Layer 9 of a small transformer language model trained on English Wikipedia (15 layers, counted from 0, width 64).
A neuron's activation on a vector x is GELU(weights . x + bias), where the dot is the dot product.

Input weights of the MLP neurons that the questions are about. A number n stands for n times 0.0016.
n6 (bias -0.151): 126 -86 -28 80 -102 56 -89 -96 -43 163 15 -76 -109 -81 -97 50 -66 70 -99 -25 102 21 135 120 24 60 59 117 -86 107 -231 -13 194 64 -28 -8 -70 43 -143 -171 357 -133 124 -111 -210 33 -87 138 34 -80 -37 114 375 18 -107 152 -65 -88 -310 -242 -36 -115 -27 -15
n11 (bias -0.087): 26 13 196 246 116 61 -80 139 -62 9 55 -106 -208 20 46 62 -80 33 -70 -11 -6 167 -104 21 -95 167 12 -155 -13 -103 -69 -101 -183 -143 32 -90 36 -303 -199 -34 -40 -4 78 45 -94 161 81 -4 -134 -149 -14 91 77 59 174 15 -210 162 195 -11 -58 142 -53 -90
n16 (bias -0.094): -111 -14 -47 73 87 -60 -86 5 -69 -277 15 20 178 -116 140 -86 54 64 43 94 134 13 72 -153 -19 94 -67 -130 -198 -223 65 22 -60 45 -96 63 -92 111 -155 19 96 -140 -125 -99 119 80 -146 -20 255 150 -175 -163 36 259 116 -118 228 -51 -3 80 199 24 212 -98
n17 (bias -0.066): -132 -90 -312 -26 111 -74 125 -42 19 -89 13 338 -102 110 41 321 26 54 -49 208 -176 41 98 19 106 64 25 -35 -9 72 129 -89 -101 60 -158 -2 83 -122 61 -144 -100 -99 6 -20 75 -153 -99 31 17 4 -51 -107 -142 179 166 135 -224 43 104 15 -29 -57 89 84
n33 (bias -0.056): 21 -223 -112 -26 114 -172 -82 68 3 -180 -120 24 -20 -165 -4 -118 74 -202 -183 -56 56 142 228 122 -8 150 19 -194 -181 61 84 131 199 26 60 -67 164 126 2 45 -16 -23 -209 138 6 139 -21 227 6 -15 -130 -3 157 -50 -92 241 22 158 113 -91 -120 -25 -31 -137
n34 (bias -0.145): 252 7 289 61 35 113 -72 -30 -77 162 -133 3 -76 -46 -167 84 230 177 126 184 -102 26 -131 3 -197 -196 37 -320 -485 4 -118 -178 64 -106 28 -23 -188 105 -97 72 177 -16 3 142 -95 -192 197 -50 -73 0 -123 -218 -125 -11 -131 -45 191 194 72 -95 -21 -133 285 205
n39 (bias -0.099): -86 -10 40 35 18 22 75 -143 -42 219 -204 351 -256 -5 43 149 44 137 38 90 100 46 57 -154 21 25 161 201 -7 29 51 -66 -2 142 -238 -19 -155 -55 -28 39 300 50 -65 -108 -26 117 -4 3 -208 95 -36 -112 14 -16 113 -46 20 -3 -66 -306 -122 -117 5 -32
n50 (bias -0.097): 9 68 116 219 349 -212 118 166 -46 123 142 -8 261 -9 144 217 68 -129 139 20 32 -25 -141 95 -283 135 -150 -84 38 115 -42 118 -104 -94 28 -165 44 -11 -39 -111 -156 -22 30 -38 -4 202 -253 -2 -158 -90 -72 -83 -143 186 22 97 -78 11 -59 -104 19 -226 73 -80
n70 (bias -0.100): 25 -69 -294 -106 -71 162 112 -112 50 -34 -38 49 -56 175 -34 115 -3 122 192 61 -140 -99 -251 114 -169 331 94 -28 73 13 151 -166 -76 30 221 26 152 102 -2 18 275 -205 -6 -187 46 -38 -189 154 133 46 -9 -207 -63 -92 91 74 -42 -105 95 -178 16 -69 -9 88
n80 (bias -0.075): -116 60 -159 -155 1 -14 -140 -187 -36 -107 -22 -22 -19 -10 18 -8 108 -31 33 12 -8 201 -48 0 79 -91 146 -115 -159 -260 -225 20 28 193 -18 108 117 115 -15 71 101 -104 78 -11 -51 68 148 124 -74 -50 57 135 86 -32 -157 -269 -45 290 -44 7 -6 10 45 126
n82 (bias -0.015): 139 50 27 17 -175 21 -72 35 56 -101 -38 -51 -101 -158 6 -162 23 4 70 56 -74 -76 -112 15 -52 93 -111 -8 -36 -93 140 90 -147 213 4 135 -25 95 -170 -8 89 -64 163 -74 127 15 25 95 -46 124 -90 9 -28 -43 126 -218 104 37 57 57 -37 66 62 32
n103 (bias -0.094): -86 47 47 -91 -76 78 -90 54 -127 -46 -69 -135 -138 1 -69 200 -30 27 111 -89 32 15 -56 72 129 -12 89 -22 60 -44 -10 129 30 21 -226 140 -62 127 -42 405 -29 -112 3 27 32 -63 101 -85 -18 -120 -46 -229 -196 79 82 22 86 -115 -74 32 -53 -61 157 -37
n108 (bias -0.074): 71 -10 258 67 98 -118 40 117 -314 32 116 -100 103 -87 -174 35 -222 -225 -124 47 343 138 -99 -9 -57 135 275 -143 -185 115 -300 -61 179 80 -31 108 43 -4 1 -26 68 -222 7 -23 45 113 -118 -165 126 25 -145 75 -14 -128 -15 -125 37 -70 -58 145 109 -84 121 222
n109 (bias -0.003): -1 -65 -11 20 31 -80 -98 40 -167 96 -78 -27 214 74 -86 35 -98 210 -91 -248 21 116 -191 71 57 -69 147 -28 169 116 -238 -44 29 116 -284 -36 -154 118 48 68 58 -150 -221 27 -253 79 30 -64 0 126 -27 24 -15 32 -12 93 48 66 269 -3 -56 74 13 256
n133 (bias -0.051): -128 -89 -38 64 -107 65 -69 -112 -65 10 -101 246 46 -87 166 -36 -14 186 37 -249 -152 120 183 -61 112 -64 -6 -296 47 93 6 128 167 96 -127 177 119 -7 -145 65 113 -167 43 -141 -72 -67 2 30 264 25 -34 -8 17 -226 -110 -158 -43 198 -10 -20 65 75 -58 47
n151 (bias -0.093): -64 84 76 113 -123 22 95 44 -101 92 57 -177 -143 33 -104 -4 -151 -80 210 205 129 144 93 -9 -1 -86 88 -16 -35 -82 38 -127 -46 -120 -66 109 -224 78 67 2 101 192 -103 28 -36 -34 152 -72 -216 323 -61 -47 -122 -67 44 157 117 -195 26 12 -47 -52 -21 75
n232 (bias -0.075): 19 -20 -73 92 -71 48 155 133 67 -182 132 -64 230 -86 -28 360 -23 38 -63 63 -197 48 -1 72 0 -152 -138 -56 -117 -48 -70 44 59 268 -1 89 -221 -86 -112 -32 153 226 123 -46 -126 -79 190 -91 186 140 41 -60 -44 -189 -42 44 -47 -89 -129 -170 -217 -136 55 79
n247 (bias -0.093): 147 -21 39 -2 24 -7 101 204 -150 -23 -208 -37 113 -27 70 -86 12 45 -208 20 -18 -102 -79 121 1 89 75 135 70 -58 75 13 -187 58 145 55 -93 22 -169 -62 76 -81 131 -2 -45 -56 -53 68 -32 30 84 98 13 -280 -177 148 -111 17 -210 -63 -73 60 25 -172
n250 (bias -0.074): -233 8 -140 241 34 278 16 38 47 224 -9 68 -182 248 139 -7 -5 -184 37 38 153 114 -183 -44 -73 83 106 -83 -124 -257 -31 -94 40 -57 -163 20 105 -65 -89 37 -21 106 -52 -228 96 -214 129 -43 75 26 94 256 -81 -83 -66 -21 146 -205 -29 109 -28 90 -123 87

Each question shows a token from some text and the vector x that enters the MLP there. A number n stands for n times 0.0098.

"d": 19 -155 14 -73 -108 -47 254 -27 93 -42 111 -105 59 97 -144 -300 -49 112 -114 -122 220 -123 -11 -69 82 -232 3 80 7 -80 -20 -71 66 69 -11 -143 -21 -115 160 189 -72 149 71 -76 53 118 -45 26 -36 -13 -112 88 287 67 -150 -159 10 25 -118 142 154 202 -5 -123
The three highest activations, in order: n80, n6, n108

"ing": -74 -144 142 38 -5 -90 75 4 124 -96 80 -55 -52 178 116 -158 85 42 -141 -88 287 -81 -95 -145 44 -109 -118 -29 105 -78 -108 105 119 -196 -56 -67 0 -31 27 151 -54 75 -41 141 129 189 61 160 -83 -152 -68 113 87 -111 -212 -411 113 -71 -8 12 82 35 92 130
The most active neuron and its activation: n80, at about 2.2

"if": 39 -213 228 -45 138 75 270 -2 66 -159 -20 -106 -17 156 40 84 189 146 50 -61 36 -158 -78 -118 -1 -102 -110 188 186 55 181 115 22 -13 75 -279 106 -98 193 5 -100 30 -151 107 28 23 -94 64 -14 -44 -39 -160 15 -166 -58 -207 4 -86 -156 -74 59 58 -29 -10
The most active neuron and its activation: n50, at about 1.7

" S": -24 -94 24 -175 -181 -4 355 -189 20 -137 114 -27 49 208 -9 -12 16 205 -181 -93 -60 -128 2 -12 -85 -196 -133 -28 -46 -19 109 -34 158 -66 77 132 121 55 38 198 -51 27 -20 141 -25 140 -161 -119 -8 -138 13 326 69 -67 4 -36 -146 -123 11 148 86 -49 25 81
The most active neuron and its activation: n133, at about 0.41

"ember": -45 24 147 175 -189 165 258 -61 -58 -46 -15 -4 116 49 -112 -71 123 157 -99 -61 -63 -231 41 -83 -200 -78 -153 185 59 103 -19 8 -106 -32 102 -146 39 -38 140 -36 -121 120 11 22 11 11 -38 -28 -238 -50 193 -10 155 -94 -104 -289 -50 -14 106 13 113 294 -65 135
The two highest activations, in order: n247, n11

"o": -31 -26 -59 -266 -17 -11 138 -64 116 -102 -15 -75 4 188 35 -41 64 131 -133 -25 -6 -156 258 -26 -126 -43 -387 80 133 86 16 -108 -147 -32 121 112 -37 -26 18 66 29 217 17 100 151 -138 -157 -192 3 -32 -58 97 82 -2 -111 -142 -75 11 262 105 27 18 126 25
Which neuron lights up most? n17

"ir": -43 -88 -11 -189 -90 106 231 -68 55 -76 95 -24 119 21 -22 -142 58 194 -33 -46 128 -48 -11 4 -194 -54 33 6 -52 1 76 24 -27 -3 172 -45 -57 -67 104 -129 204 115 140 101 229 -2 -234 -91 -222 -420 16 121 156 21 74 -136 -104 -87 116 -50 159 71 -66 32
Which neuron lights up most? n70

" C": -112 -132 105 -185 -154 182 99 -5 -109 -6 106 -15 -16 44 17 -36 174 6 -306 -119 -21 -79 -40 -50 91 -262 -46 -95 36 112 182 70 90 -94 73 -89 45 -77 101 168 -13 25 129 135 47 59 -141 -169 -35 -96 17 207 -66 53 -112 30 -218 -145 -35 209 216 57 90 119
Which neuron lights up most? n133